Layer 5 of a small transformer language model trained on English Wikipedia (10 layers, counted from 0, width 96).
A neuron's activation on a vector x is GELU(weights . x + bias), where the dot is the dot product.

Input weights of the MLP neurons that the questions are about. A number n stands for n times 0.00094.
n14 (bias -0.030): 51 103 178 -103 144 92 17 -45 -168 74 -46 -98 -156 -164 -106 -40 -46 -25 -265 -7 106 -164 187 186 -17 -59 35 39 -126 -224 -115 92 3 -15 -10 0 -71 -69 -217 63 -147 -25 108 -105 -11 53 -189 -139 199 -70 75 10 -213 -48 -21 163 81 -31 120 -62 -48 -21 13 158 -54 177 -11 78 125 127 29 115 35 69 263 32 31 85 116 38 -41 119 -210 72 -93 -96 68 195 -213 -232 -65 36 104 97 32 54
n46 (bias -0.017): -110 61 121 138 -132 79 -65 -71 105 -182 62 -128 44 44 107 66 -32 0 -46 -31 105 -61 0 -3 55 47 -3 -57 34 -94 -335 36 -3 52 -77 37 76 -15 -31 -3 159 -192 140 -112 28 -64 -34 3 106 -31 -203 -44 27 19 77 18 -16 -43 92 -108 105 177 133 82 18 181 167 -85 12 -151 -136 -15 63 106 24 48 53 -18 38 3 45 -128 113 -43 -232 -89 -6 207 103 93 297 -12 -36 -65 73 190
n49 (bias -0.044): 50 -55 -42 -4 -30 131 -21 -11 -4 45 71 187 -25 -42 175 -33 106 -175 -139 -113 15 -84 -99 35 115 -53 -152 -270 90 -285 124 -124 127 56 52 82 -201 140 -100 34 77 -35 7 -170 334 -180 90 25 71 75 -51 202 -161 -56 -67 175 -8 -260 18 -349 19 80 -191 23 124 -59 -4 -136 -4 26 55 -40 -171 -28 14 141 -14 165 121 19 226 0 -58 96 56 26 219 155 -114 -104 74 -127 -40 252 80 -46
n74 (bias -0.022): 147 166 120 -61 101 -33 102 99 -46 144 13 0 -89 221 105 117 -147 -338 -54 121 0 -108 -172 117 -58 -77 7 -74 -173 -201 3 27 -20 -12 189 62 -125 177 -171 -66 -166 18 -76 -40 -11 -74 87 67 73 -73 -27 24 66 -62 -24 105 -80 -78 27 58 -65 11 112 -115 -91 70 186 -122 66 -79 61 -27 155 137 -67 18 -228 51 108 -76 144 44 -129 38 -10 -170 92 179 9 -89 251 -23 -114 -10 -303 96
n115 (bias -0.038): -242 -19 85 -47 -20 -168 -56 148 138 -150 -19 32 83 52 105 122 -60 -16 89 166 137 112 -56 -40 -301 140 329 -109 123 139 0 54 57 -63 51 -86 19 144 -184 193 -62 -186 273 -73 -124 -16 127 -35 67 -28 15 -170 -38 -180 -187 -81 32 -166 70 12 -281 64 77 -72 -146 -18 -240 -144 166 129 110 -19 -60 -161 -245 117 -93 -39 -101 -63 65 -197 193 55 47 -151 105 12 195 -8 140 -228 -65 82 -48 196
n127 (bias -0.039): 13 -40 263 48 110 -65 276 12 -173 45 69 -198 195 -49 -19 -66 -133 -29 -224 -69 230 -174 -61 -50 -64 -68 -152 172 57 77 -255 -122 43 89 88 -24 31 139 -16 90 -123 76 202 -226 -205 -33 4 16 -24 -97 -220 137 254 176 -144 -98 16 -83 269 -120 187 -90 -228 220 -98 -89 4 -192 56 -68 37 180 -266 221 -16 25 51 241 46 32 -12 55 126 -80 -184 4 -161 -46 109 -76 162 23 31 100 -111 25
n143 (bias -0.042): -138 -198 -127 0 243 -141 142 99 -223 -26 4 -28 203 -205 54 39 160 -62 -63 0 33 -158 65 17 84 -57 20 -61 -56 -16 -105 -388 39 18 -100 -60 -145 99 -88 -10 -123 -55 161 -19 131 -234 -178 82 77 53 -27 40 -215 -12 -199 20 -20 -91 443 40 0 98 97 73 -169 -123 53 -29 -88 -96 -30 141 -180 133 86 123 80 206 111 -170 137 142 -4 -44 -240 91 202 351 -43 88 -143 65 31 60 21 170
n150 (bias -0.039): -275 -195 50 -89 -11 10 30 17 125 -145 -86 94 10 174 133 -222 -92 -60 82 224 -4 -205 -67 154 21 -9 78 43 -105 -70 67 146 121 -3 66 21 -310 106 -48 -3 79 -29 132 -91 -35 -46 -122 -41 -123 91 -20 150 0 10 -110 143 105 106 34 -3 286 -145 16 -95 -51 174 -64 21 3 -31 -100 -220 -71 -56 88 299 -82 96 7 21 -37 -140 138 131 -28 10 50 -61 44 267 -48 -115 -91 135 -25 68
n151 (bias -0.027): -30 -18 58 -82 39 125 12 -125 69 34 -72 31 32 32 -7 28 -103 66 -23 89 -3 -20 97 -40 -136 -53 -137 48 10 138 70 124 33 41 -83 64 8 -89 -98 -26 -66 144 135 70 -50 -146 16 -30 156 -154 -25 60 -144 -64 72 33 -34 -114 18 -168 -41 -34 7 3 86 187 74 -87 16 -134 -22 111 77 -7 -50 -98 21 25 7 -26 -35 -99 143 36 -80 92 3 172 -159 -96 59 -81 -125 165 42 139
n168 (bias -0.048): -37 51 -109 -86 40 -206 45 207 0 -15 15 -199 38 123 -45 77 -210 28 101 151 8 47 221 -8 -145 53 129 40 28 76 -108 158 330 -91 87 -189 159 -27 -130 69 -43 133 183 4 177 41 -167 -174 96 76 -240 36 -64 -272 -55 159 -120 8 -179 -20 79 145 -81 136 -62 59 -310 104 103 59 -180 -4 -194 131 -61 101 -68 -78 45 -72 -313 -43 115 86 -12 -27 -61 -156 103 -201 47 -147 -276 -79 170 164
n175 (bias -0.026): -238 -55 127 -181 -7 -173 75 -168 -91 -33 -109 -72 53 108 59 54 59 53 -93 200 63 -3 -37 17 75 44 67 -177 30 79 -306 128 171 144 -39 -133 -134 68 -84 -30 122 147 -13 51 -156 23 -85 -10 43 76 -105 -46 -34 -3 -165 221 69 -35 -3 59 75 17 -82 -53 19 70 169 -126 79 -23 -85 -134 -300 -65 76 -50 -65 61 -16 23 -19 -10 153 -91 189 45 108 -31 82 124 90 -50 38 -244 -47 -152
n180 (bias -0.043): -250 -56 191 -213 90 -239 190 -60 -29 -117 175 -37 225 -200 -85 -299 -124 -125 95 119 -187 80 -124 230 -113 43 -25 12 74 61 -115 -318 28 -144 -36 28 -44 -209 48 142 -36 192 29 -288 -219 -46 82 44 61 197 -87 53 47 -61 -52 100 148 -120 92 -36 246 41 110 255 115 41 -33 -45 -147 -178 -91 162 -21 -193 36 63 0 108 27 66 -115 60 220 -44 -24 52 146 110 77 89 273 -69 -114 4 83 -84
n195 (bias -0.058): 12 -114 184 -87 12 72 -118 -162 -250 -267 72 32 57 184 -107 213 45 37 94 96 155 -82 77 -41 -170 96 0 110 305 -88 -153 -136 174 -109 123 -127 8 -32 -143 202 228 75 -52 -209 -77 -29 -108 -51 100 44 -82 36 -160 60 4 -74 -113 24 31 -64 -95 329 137 158 179 226 81 -243 176 -162 48 -4 8 72 -256 -33 108 141 -27 40 105 -78 121 59 -119 -110 78 320 47 -40 -47 -11 62 20 -151 -215
n203 (bias -0.026): -288 99 58 96 27 -6 -77 79 -76 25 -156 -17 -51 66 -6 -87 -124 10 -127 34 20 -30 126 14 -63 -3 17 208 -151 -209 -17 72 -6 80 37 -50 -111 247 -123 47 30 112 111 146 102 -82 171 10 188 7 -20 -47 -157 20 -312 196 -57 -171 59 -7 116 -41 -3 -37 -121 96 -139 41 -43 73 -62 55 14 16 -55 236 -12 -7 -54 -44 -85 -10 181 0 70 -250 0 -24 226 227 -171 32 -52 103 65 97
n204 (bias -0.031): -149 56 -81 45 -156 -243 -61 11 19 214 7 83 141 -307 40 -70 39 -4 -11 -122 -27 45 54 237 -281 20 108 -204 178 15 -88 -52 121 -40 -143 -128 141 145 -101 50 -41 166 -80 -150 65 12 -144 -125 171 -4 -103 46 -54 -98 176 48 -19 -219 26 -109 15 92 211 -23 -7 -7 -138 -77 193 -22 91 -62 -39 244 70 46 -51 279 147 -46 70 -63 -67 -180 87 78 -27 -145 -58 -147 168 -122 51 -4 -116 332
n217 (bias -0.057): -244 255 261 15 115 0 165 101 -48 -18 -49 79 261 -78 -94 46 -201 -392 -218 75 264 -123 -199 -36 113 -150 216 80 126 95 107 27 159 3 8 -203 -12 54 19 3 81 45 -71 -156 -68 -32 59 -88 138 -32 -122 47 56 -55 -54 81 -123 -212 274 -90 -136 84 -95 -131 88 153 60 -306 63 167 -4 72 -140 -100 -61 16 124 104 86 -4 -191 81 53 -19 82 62 65 4 162 -47 151 -48 -167 -125 -32 12
n235 (bias -0.022): 102 -90 34 -230 -51 207 -150 -43 7 166 10 55 -66 -137 122 -71 -287 22 -60 -18 182 -57 -44 45 -112 -142 48 82 66 -37 227 156 99 64 -83 22 -239 29 -83 106 -136 179 69 -46 -41 4 -51 68 -158 191 -185 48 73 40 -79 -93 37 82 136 58 -65 -33 -27 48 -85 182 -59 -126 91 137 27 407 -56 55 81 45 -132 201 190 -202 -89 -75 80 144 33 72 -139 125 -16 -22 -197 -76 21 123 -78 98
n239 (bias -0.034): -279 67 -151 -43 61 -87 -31 99 -160 134 -19 -365 202 -91 -103 225 19 -294 78 -4 221 -181 -212 74 32 164 57 -208 -105 -16 89 -8 54 -39 0 167 -227 -87 4 57 142 25 -124 -89 49 -90 36 70 -56 355 -82 165 -77 48 -107 -43 8 -334 158 -100 -68 94 -19 85 31 70 81 -162 -60 115 -272 74 86 270 -97 123 65 -24 -68 -218 -140 -129 -21 -32 -135 -20 45 150 76 -40 87 106 -93 20 86 79
n294 (bias -0.024): -38 45 9 0 12 -11 86 -27 -53 -39 -89 -242 -78 54 12 70 -140 31 141 -24 28 -21 80 9 -129 -8 -157 43 -115 -97 88 135 -73 -45 0 -12 -106 -54 -27 125 -74 79 -118 -26 -101 -188 -152 -209 115 -127 44 339 -144 102 -161 80 -24 -9 9 -57 -6 0 45 85 -74 -14 46 83 -118 147 6 26 -77 -49 129 -37 -11 104 -29 -52 38 198 6 -33 -9 98 59 125 27 -229 -146 -9 -143 165 34 178
n302 (bias -0.079): -93 -71 -118 -227 -202 36 8 -25 -267 -103 219 196 -93 -68 150 -169 -186 -104 -92 34 -39 -151 -13 83 -89 61 187 0 34 -283 -47 -133 17 60 153 -114 213 80 -34 21 -143 143 -26 -219 260 -235 -103 50 77 94 21 90 -98 51 -97 184 90 -238 138 -475 -110 121 8 43 208 -59 26 -43 128 135 -249 232 -148 178 -132 179 0 46 81 -124 21 -146 -106 186 -254 185 48 49 123 4 34 137 0 -8 -96 176
n319 (bias -0.024): -122 54 -7 -16 -85 -92 295 64 -7 0 74 -52 46 -43 -16 -44 -25 -179 3 49 86 16 13 -97 249 -66 106 -183 -140 105 0 200 -85 49 -126 149 -38 26 -190 -24 74 164 -202 -19 60 -83 -69 -89 33 -79 -16 -20 159 -74 23 -140 250 51 29 55 23 -30 -12 43 -149 0 -86 -119 75 71 -82 -196 -192 80 76 -47 129 -67 195 -164 -38 86 244 19 -94 -13 -94 101 41 -29 128 102 -126 87 100 168
n324 (bias -0.049): 16 88 281 -198 156 -150 200 0 0 14 -114 47 7 -62 -33 11 -136 -40 216 54 -63 201 -263 -187 77 10 134 -193 4 12 93 -15 131 -85 -89 -50 -186 122 35 174 76 -8 -147 -139 106 -269 35 94 78 -39 83 8 30 -127 146 -99 -129 -30 88 135 77 102 40 35 -193 25 173 -326 35 -81 -61 214 20 0 34 24 -21 187 147 -210 -72 -61 40 15 -27 -225 195 -141 -115 197 -149 -40 -307 177 24 -16
n350 (bias -0.026): -10 -87 -27 133 -153 72 -6 -88 166 -34 47 -132 -94 -136 97 -3 -190 84 -35 99 -7 -132 144 -78 -166 146 74 -87 46 -222 106 6 188 -78 141 -46 164 -13 -209 -11 110 100 158 0 50 -125 119 -71 -126 -30 13 69 72 -49 -238 -39 126 16 91 -33 -59 -161 9 196 29 149 13 -100 -39 -98 -37 131 87 -59 -112 -17 -30 32 37 -53 -48 -151 164 20 -39 -23 115 137 -62 56 68 -78 -315 173 -158 58
n364 (bias -0.027): -15 -218 307 62 -15 -32 -124 -143 0 -52 -92 -111 208 -115 56 43 -25 53 40 -30 -136 73 -83 259 -51 128 143 -57 22 -30 -112 -32 -129 -137 74 -144 -4 -175 -81 169 -84 19 156 -72 102 45 7 -79 93 -45 -199 33 14 7 154 43 26 40 76 -66 -125 -128 144 -79 -246 195 105 139 122 -40 -358 112 -230 95 115 -106 60 80 105 -145 -137 25 62 106 -22 22 -30 54 60 -22 -117 53 -305 184 148 65
n378 (bias -0.032): -40 -118 91 -384 136 51 206 95 -44 -133 -77 -282 48 47 15 -146 -121 -154 0 -54 146 98 90 119 -11 288 -185 39 54 -54 -66 94 60 -215 -188 -19 42 110 -272 -22 0 89 -54 -243 126 -150 -163 45 -78 -109 -8 31 41 119 -69 91 4 -83 -102 -131 -57 -106 237 90 64 18 -12 51 -174 -50 4 195 47 128 7 71 91 178 117 -54 -98 -106 321 19 15 -8 -20 225 -226 104 95 -18 -105 119 91 16

Each question shows a token from some text and the vector x that enters the MLP there. A number n stands for n times 0.016.

" mo": 99 38 76 -63 133 -26 -83 46 61 56 2 -89 -57 56 -29 20 10 95 123 -61 -60 57 73 9 9 -85 -28 49 53 -3 7 41 -34 -42 -36 -74 11 -22 -23 -260 -110 -138 39 -47 -42 168 -29 5 84 -11 35 -79 -43 45 83 -86 134 107 -192 92 106 41 57 -57 -33 -75 44 67 29 87 -27 -77 23 63 -19 51 1 -136 -213 18 -12 12 -8 26 3 2 104 -108 75 -87 31 20 -58 -122 70 121
Which of these neurons fires most? n168

" the": -36 -10 -24 -18 59 -76 -65 -14 -18 201 -14 -97 -167 109 29 -24 88 26 20 -16 2 7 80 -59 -49 -213 65 9 -17 42 -37 42 34 138 -25 -40 35 57 121 -267 1 12 29 42 2 20 -47 71 17 45 -35 9 -9 71 -35 -93 -34 40 -64 16 10 45 3 -5 -30 -9 -29 -14 25 141 -48 35 95 -27 168 30 0 -104 -271 -15 -60 34 -25 -12 72 92 -40 -95 -8 -28 80 22 13 41 -3 24
The three highest activations, in order: n168, n175, n203

" h": 74 18 90 13 23 -42 29 19 84 89 20 42 -42 143 -43 54 -13 -19 40 -97 61 7 34 115 -8 -181 -23 -53 -39 -1 -6 45 -55 -9 -50 -18 -33 71 -31 -342 -41 -158 -23 38 -33 -6 129 22 18 -31 26 -2 3 -18 -16 -76 62 32 -121 75 114 -15 46 99 43 -138 55 -68 -34 47 113 37 82 105 -21 -59 5 -109 -131 53 -42 -9 26 63 126 23 -39 -67 -21 -123 56 61 -10 -57 47 -18
Which neuron fires most, and how strongly? n74, at about 1.8

" to": 63 48 88 2 11 -21 -2 12 -83 22 -106 83 -41 68 -57 -15 129 -59 -4 -13 -34 -52 91 42 -15 -237 36 -65 21 2 44 29 -44 167 -30 -36 -56 8 -16 -313 19 -136 -14 -17 34 -71 38 68 -46 -74 -7 -4 -31 1 43 77 -6 4 -164 9 15 -82 29 71 -46 59 -65 20 51 91 21 79 86 40 39 68 30 -112 -171 115 -6 4 7 79 29 80 14 -17 58 -57 9 98 33 -41 10 22
Which of these neurons fires most? n14

"te": 108 84 -142 38 -47 -51 -80 -141 93 59 -21 -28 -45 -81 43 -29 58 108 23 11 132 27 60 -77 -33 7 -1 -27 -102 77 -82 8 -29 -28 26 -6 26 -13 9 -299 61 -46 70 35 59 17 16 -7 -17 -96 70 -33 6 125 1 -76 104 126 1 67 -100 -119 69 -18 -54 -22 23 -46 73 61 -47 10 -2 -70 -81 -64 128 67 -28 96 56 62 37 61 140 20 -234 -17 -96 105 -35 -71 -1 -50 81 5
Which of these neurons fires most? n350

"ion": -89 105 -13 89 -203 -27 5 -106 -39 89 -28 49 -190 -48 95 43 -2 142 89 -70 -30 5 18 -23 -17 -82 -4 100 -81 4 -43 120 17 67 42 75 -48 35 63 -213 -56 -10 5 95 -45 16 -17 79 -48 81 129 86 -68 84 0 -18 -33 131 28 18 -75 -105 22 -25 81 -6 -18 106 52 131 60 -19 40 -136 -53 -113 37 -59 -228 29 115 9 -11 49 45 -18 54 -28 -127 -28 -11 -72 23 83 -33 -82
Which of these neurons fires most? n294

" On": 48 23 -68 -97 -51 -19 49 -60 54 65 -6 -5 -107 103 -32 25 97 -26 -36 75 -124 102 105 -24 -27 -81 -61 -60 -88 -7 -68 -184 -7 63 45 93 19 52 -60 -299 -24 -17 -1 30 32 -71 56 145 -152 -2 82 -158 21 60 13 -26 68 -84 -56 15 -4 -42 49 139 42 33 78 69 -7 -31 19 15 26 72 -30 82 37 -120 -128 23 8 35 -68 13 -53 124 26 -35 134 134 -43 -20 48 0 -24 37
The three highest activations, in order: n302, n74, n143

" and": 24 26 16 32 9 57 -16 11 -43 27 -27 28 -29 95 14 -51 75 -24 -79 -55 -71 -68 49 -157 5 -310 85 58 16 19 -85 28 -88 163 -24 133 -11 1 138 -159 -65 -61 -55 -16 -100 43 38 107 -159 105 -32 54 84 27 10 83 17 -35 -54 -33 111 9 21 -31 -7 -80 10 47 -31 106 -18 70 103 -71 46 -63 103 -129 -32 112 -20 -36 -9 50 -45 35 -37 61 82 23 -138 43 34 -76 19 7
Which of these neurons fires most? n235

"ag": -14 121 -52 51 -56 -46 16 -13 146 -15 28 -26 16 37 -9 6 -20 43 15 2 -62 120 66 3 139 22 73 3 -3 133 -43 108 -32 25 -53 -1 15 -51 23 -260 -43 49 -6 106 0 -20 -62 -49 -28 -100 131 -18 -4 24 95 64 -182 -11 -25 -85 134 12 101 -104 -23 -16 -90 -44 -171 -71 -84 -96 64 -82 48 40 73 22 -109 -49 2 -20 62 -115 66 -13 107 -129 52 -67 -84 18 128 -75 135 100
Which of these neurons fires most? n168

"har": 126 -45 37 48 50 -32 33 69 110 -83 14 136 -100 29 29 55 6 -47 26 -70 -49 68 -171 15 34 40 -153 34 95 23 -87 -29 -50 94 49 145 10 6 77 -183 -2 -93 16 -51 -53 67 14 169 11 -26 -70 63 47 -35 -2 -63 -49 124 -208 127 13 -4 -8 -130 26 -60 78 107 79 -162 17 -15 8 -41 17 28 -88 -66 -233 6 72 88 -22 -58 -72 -14 68 22 40 2 94 76 -86 -51 15 -75
Which two neurons fire most, strongest first? n74, n46

" d": 17 -28 23 63 68 69 -122 33 77 12 -73 69 106 50 28 44 72 -19 23 2 105 38 79 -39 -48 -141 -7 -78 -51 -23 32 -4 8 -57 -21 -54 -7 -16 106 -332 38 -202 52 41 -24 51 112 -20 15 7 -51 24 2 45 -21 -27 69 71 -91 194 -83 98 -25 30 29 -148 -41 -5 43 103 97 -43 31 22 -35 -69 55 -36 -140 134 -57 57 18 27 31 57 -45 -47 -11 -8 6 -25 -151 -19 6 -36
Which neuron fires most, and how strongly? n115, at about 0.45

"f": 79 90 -2 -3 -26 103 -62 -63 -64 -170 -16 -37 -84 -63 -151 -52 -42 24 50 -87 18 157 68 -76 -67 99 38 24 14 -69 -20 -54 98 -13 -71 59 115 31 -13 -184 38 -136 -14 -25 -65 141 194 103 5 53 79 -30 -43 -3 5 -42 7 -24 19 40 -64 -11 50 -7 69 21 -53 40 -32 -156 -50 -42 198 79 -149 -38 91 9 -55 42 -61 -32 -6 18 -104 -41 -41 163 -68 112 2 95 79 75 33 27
The three highest activations, in order: n195, n46, n378

" |": -62 1 83 58 -29 -73 -88 -164 69 99 2 35 -31 -32 -50 101 135 -49 26 52 -59 46 -18 40 47 -57 -195 59 -117 -7 23 111 38 62 -96 -1 -3 47 75 -97 6 -119 -4 116 68 112 45 25 -100 -1 -92 -17 75 101 -32 20 76 36 -24 -98 56 84 -44 -90 -65 14 60 -66 -136 -57 35 -92 106 -88 -49 0 63 -75 -188 -28 -52 62 -60 -84 42 79 -25 -98 173 150 20 103 13 7 126 -141
Which two neurons fire most, strongest first? n175, n203

" 2019": 86 99 -15 -25 -160 1 34 -91 -25 28 131 36 -167 -73 23 33 22 31 -62 32 40 -1 118 -103 -10 -144 -3 83 -7 -75 -15 -61 0 11 48 32 223 -77 142 -73 -147 -36 -39 -64 104 76 69 45 41 -31 68 -78 -9 90 -5 39 27 -8 -28 4 -167 48 -80 43 92 -37 107 104 39 -2 -58 -11 125 -20 -11 13 71 -127 -262 113 26 -31 -74 -61 -71 -36 -51 145 -27 83 32 -85 49 -45 74 11
The three highest activations, in order: n302, n46, n14

"U": -145 166 -27 77 -138 -38 -22 -185 86 14 103 2 -37 -8 -23 -35 26 18 -143 33 128 -4 68 -96 129 -57 63 132 22 21 35 -6 -27 103 78 91 139 -157 47 -130 -55 41 -77 -63 -101 80 11 88 -27 -77 9 -118 -29 66 -40 -7 77 -61 12 9 -138 -112 37 -67 -48 34 10 104 -91 57 67 -11 -27 -119 27 -120 87 -84 -73 192 35 34 -99 1 97 101 -53 -44 -19 111 45 47 -49 58 -6 -38
Which neuron fires most, and how strongly? n217, at about 1

" of": -73 -73 -14 -12 -50 31 -25 -104 -81 41 -11 -104 -42 58 18 -2 144 -94 31 -25 15 67 -35 2 -95 -265 -137 -18 -74 -105 48 114 -46 131 -14 160 9 10 18 -85 12 -144 -138 -27 -39 61 61 141 -45 49 33 -23 -30 -45 61 59 35 -49 -34 55 -20 -16 40 4 17 -25 -60 184 -52 27 -65 71 28 82 101 17 -69 -225 -73 109 -34 11 30 65 123 36 3 -55 53 55 42 100 10 29 25 133
The three highest activations, in order: n239, n203, n74

" P": 0 96 -56 26 66 64 -108 -17 9 47 -57 -6 27 -3 -115 43 147 -11 29 -27 -60 -36 28 16 -44 20 63 82 -67 31 -33 -26 -68 -36 -140 14 61 -29 18 -381 118 -112 -70 79 -49 52 17 53 -92 -91 -28 -12 37 139 82 -88 -8 0 -24 115 -31 93 -41 -16 -39 -78 33 -2 -89 133 23 -82 47 8 11 9 141 50 -15 76 -53 73 -82 -35 -27 29 13 76 42 -35 -19 26 73 36 86 -54
Which of these neurons fires most? n239

" head": -18 -49 50 75 10 60 -110 5 57 18 -99 9 35 -203 111 65 0 148 7 -122 -93 -2 91 -12 62 -47 -30 14 40 -68 7 -125 -22 3 -12 26 113 43 126 -215 62 -131 16 -58 -41 90 88 11 14 36 47 -106 59 88 -33 -85 45 43 -195 104 -58 -25 10 -51 40 27 11 104 -5 21 -157 -25 14 148 69 -55 -8 -81 -109 73 -29 3 3 143 -73 -23 -23 -5 -112 128 63 51 -86 56 37 -5
Which two neurons fire most, strongest first? n364, n46

"re": -50 -45 11 53 62 6 -122 -48 -41 -10 70 7 44 -127 -40 -84 55 78 27 72 22 146 -73 -40 37 112 161 -13 86 32 -80 -12 156 -43 -75 -26 34 -37 -3 -241 22 -174 10 -31 24 138 47 112 -131 -78 25 -148 81 119 32 26 76 -6 5 65 -69 12 28 -65 -25 -1 -19 -57 -61 -12 -37 50 171 40 69 -35 -11 -81 -68 10 57 64 -202 -8 -37 24 -61 -17 43 76 -82 104 -37 -16 68 -130
Which of these neurons fires most? n364

"%": -32 100 10 38 -38 -36 2 -21 91 24 -142 173 -8 -63 -79 91 14 112 26 -28 -66 6 39 -52 87 -62 0 -17 33 134 -80 36 25 7 -45 68 166 16 119 24 -93 -65 -123 -5 59 -169 119 -39 -116 -49 21 26 59 -92 42 -19 -128 79 -172 31 -128 86 38 -100 61 119 98 28 -65 22 72 4 211 -20 87 -7 -137 61 7 -10 -17 -56 -90 45 130 26 -5 -23 -130 -30 18 -152 -79 0 -5 -50
The three highest activations, in order: n324, n151, n204

".": 101 8 -35 54 -105 48 27 -37 -10 12 81 193 -23 11 56 6 57 130 8 -45 32 5 65 -90 58 -18 -112 -46 43 -2 84 94 33 159 -41 145 -29 5 38 -69 -89 73 -5 -88 -123 -35 212 41 -74 -41 135 72 -44 -26 -11 -186 20 -74 -51 102 -24 -30 -86 16 19 26 -9 -67 -99 -52 148 -32 7 -122 -106 -139 18 -170 -112 -48 -131 67 47 3 154 -86 -86 45 -83 89 77 26 -21 17 41 7
Which of these neurons fires most? n151

"ing": -1 69 48 4 -54 -18 -69 -110 -10 33 -151 8 -71 -92 59 76 5 16 92 -60 -25 61 59 7 -38 -236 -145 -39 -105 -102 21 51 -36 52 17 139 7 2 8 -145 -58 -91 -125 5 -1 0 91 25 -120 23 145 36 46 76 -64 83 -22 91 -29 -72 1 -13 12 2 15 -71 -55 273 -12 51 -30 52 16 -46 56 15 -111 -3 -92 230 34 -6 -27 -4 126 25 -54 37 0 71 -1 -42 101 9 141 55
Which two neurons fire most, strongest first? n294, n203

"0.0": 58 32 -41 10 -151 95 -8 -157 23 137 114 81 -11 4 3 47 -48 77 177 -159 -14 -35 48 -104 58 -140 -43 -19 32 10 6 27 54 50 -25 31 132 16 138 4 -67 -91 -38 -130 -5 18 46 -49 -36 -37 64 -33 -1 -31 54 -110 -62 -9 -186 77 -79 76 20 -34 21 60 86 -59 -9 31 136 -3 11 44 -113 -129 10 21 -90 -74 -74 9 -19 189 206 50 22 -71 -32 32 -55 -14 -39 -170 10 115
Which of these neurons fires most? n235

" German": -12 -88 43 80 -122 -51 -76 -115 -69 85 -6 41 -35 -24 18 80 56 113 24 -7 -151 22 28 197 -18 -157 97 109 -28 -14 -105 -64 -62 -53 10 -21 189 -45 66 -214 -55 -129 104 20 85 34 113 79 33 -18 30 -92 -9 132 63 -114 -109 -14 -92 28 -1 -7 -15 -15 -33 46 96 221 -13 76 52 -4 -46 -100 86 30 -53 -49 -164 -22 78 14 35 -24 -8 44 66 -48 -13 23 19 -45 -34 41 -2 52
Which neuron fires most, and how strongly? n364, at about 2.3

"ven": 80 1 70 48 -145 23 24 -73 98 41 -33 39 -3 -126 -35 -19 45 72 188 -69 -78 36 50 77 -186 -59 -37 -39 -107 -65 94 -46 -67 0 41 -61 114 30 32 -328 22 46 -39 5 85 107 40 50 -30 -65 61 -87 5 31 13 -34 1 101 33 -17 -35 -24 108 30 4 -21 40 179 15 47 -42 32 1 -76 9 -90 112 -9 -43 79 -111 54 113 2 27 26 22 -161 -32 -41 -58 -27 -4 1 -58 61
Which two neurons fire most, strongest first? n364, n350

"\n": 77 48 36 -8 -65 58 5 -68 45 22 -80 103 -63 42 119 107 161 -124 -7 -48 -94 5 -40 -3 -10 27 -113 22 -29 42 -61 97 18 -76 -17 7 74 -19 60 -248 79 -32 -23 -55 27 -41 -36 81 -156 -36 7 -11 -40 46 -4 37 113 45 31 -87 -6 -7 -116 69 -61 117 12 24 -121 16 98 115 -57 51 -15 -48 149 -158 -106 -51 21 -73 -28 -74 57 36 -81 -75 161 77 -8 105 15 -26 40 -73
Which neuron fires most, and how strongly? n46, at about 0.26

" de": 42 15 48 115 16 42 -24 -47 0 79 74 14 18 -50 54 22 116 -50 72 -21 -48 -129 -4 45 16 -85 -29 -64 74 8 2 9 16 31 8 86 -37 -31 -24 -325 61 -170 24 -16 2 3 -82 140 10 -79 68 -6 -54 37 -4 -50 -28 81 -61 74 47 -42 36 72 2 -7 -12 -4 33 86 -66 98 90 109 29 44 108 -49 -304 43 -15 -35 -73 95 -88 -5 7 6 23 5 -91 76 -54 -40 -79 -42
The three highest activations, in order: n239, n46, n143

" V": 169 20 -70 96 56 149 -36 -57 37 29 -22 -68 6 99 -80 106 109 58 18 -81 -23 -163 61 -6 -42 97 -109 -22 -35 18 -57 32 23 -58 -184 141 19 -36 110 -194 51 -123 -72 -15 44 -1 -52 32 3 -68 -42 -103 35 52 50 -13 -82 -74 -141 -20 -42 -24 1 -69 131 24 34 147 29 9 34 -32 64 28 20 -53 95 -34 -29 -34 -75 -16 -137 26 180 -23 -118 57 15 45 -96 -26 184 35 95 -35
Which of these neurons fires most? n378

"C": -53 163 -100 102 -68 7 -50 -155 -77 -7 45 48 -48 -20 -101 93 -62 -118 -121 -110 8 87 97 -95 -17 -40 12 57 21 29 62 19 -87 47 -36 52 85 -38 60 -140 -44 75 -82 47 -188 41 102 20 -59 -3 -2 -7 74 1 -36 108 -115 -57 -7 49 -58 22 -46 -49 47 -13 55 216 -120 95 89 -14 91 30 71 -115 18 -30 45 123 -69 148 -71 -69 138 3 34 -166 -122 80 99 82 17 -69 89 -21
Which neuron fires most, and how strongly? n217, at about 0.83

"la": -7 -44 51 134 -4 -12 -50 -13 -113 -63 138 -4 99 61 -7 79 -3 -16 21 35 61 102 -84 -32 56 -12 -9 -138 5 -24 -94 75 104 49 -114 36 -30 28 126 -208 -30 69 -54 -46 16 53 19 113 -12 28 39 30 -41 -22 12 -57 99 98 -183 194 -122 54 -53 83 -111 -89 17 41 63 -40 -63 -25 27 47 15 -63 -124 -21 -54 -45 14 165 -100 4 7 117 -109 -113 126 -86 -72 9 55 -66 3 20
The three highest activations, in order: n175, n319, n168

" Je": 25 -9 -33 177 32 1 -114 66 19 63 31 37 -67 61 33 16 76 -16 -19 101 6 -15 82 -40 -2 -66 22 45 -29 31 -92 69 -207 -64 -87 22 -7 -157 46 -295 -80 68 60 -65 -43 114 97 42 49 -45 19 18 -8 75 92 -62 20 -20 -37 61 3 47 -44 -31 4 -59 -61 -2 55 26 94 -125 -94 -37 158 -116 20 -161 -116 36 25 57 -48 2 102 114 -25 -29 103 52 -2 -60 24 -37 125 -38
Which of these neurons fires most? n319

"s": 43 -120 -80 79 -93 31 -6 48 -61 -119 11 91 -41 -144 -31 -53 17 -83 14 -41 52 30 -148 100 60 -123 -79 29 -23 66 55 67 56 26 -9 62 -19 52 123 -87 -42 -40 -50 216 75 -103 64 5 -15 2 134 68 -101 97 9 -27 -38 141 63 147 -43 -38 -42 -102 -58 -77 26 104 98 121 20 -11 -39 100 44 -33 -191 -60 -102 43 -24 76 -90 -2 -30 -27 105 30 -15 -62 4 -40 189 -37 -69 -52
Which two neurons fire most, strongest first? n143, n74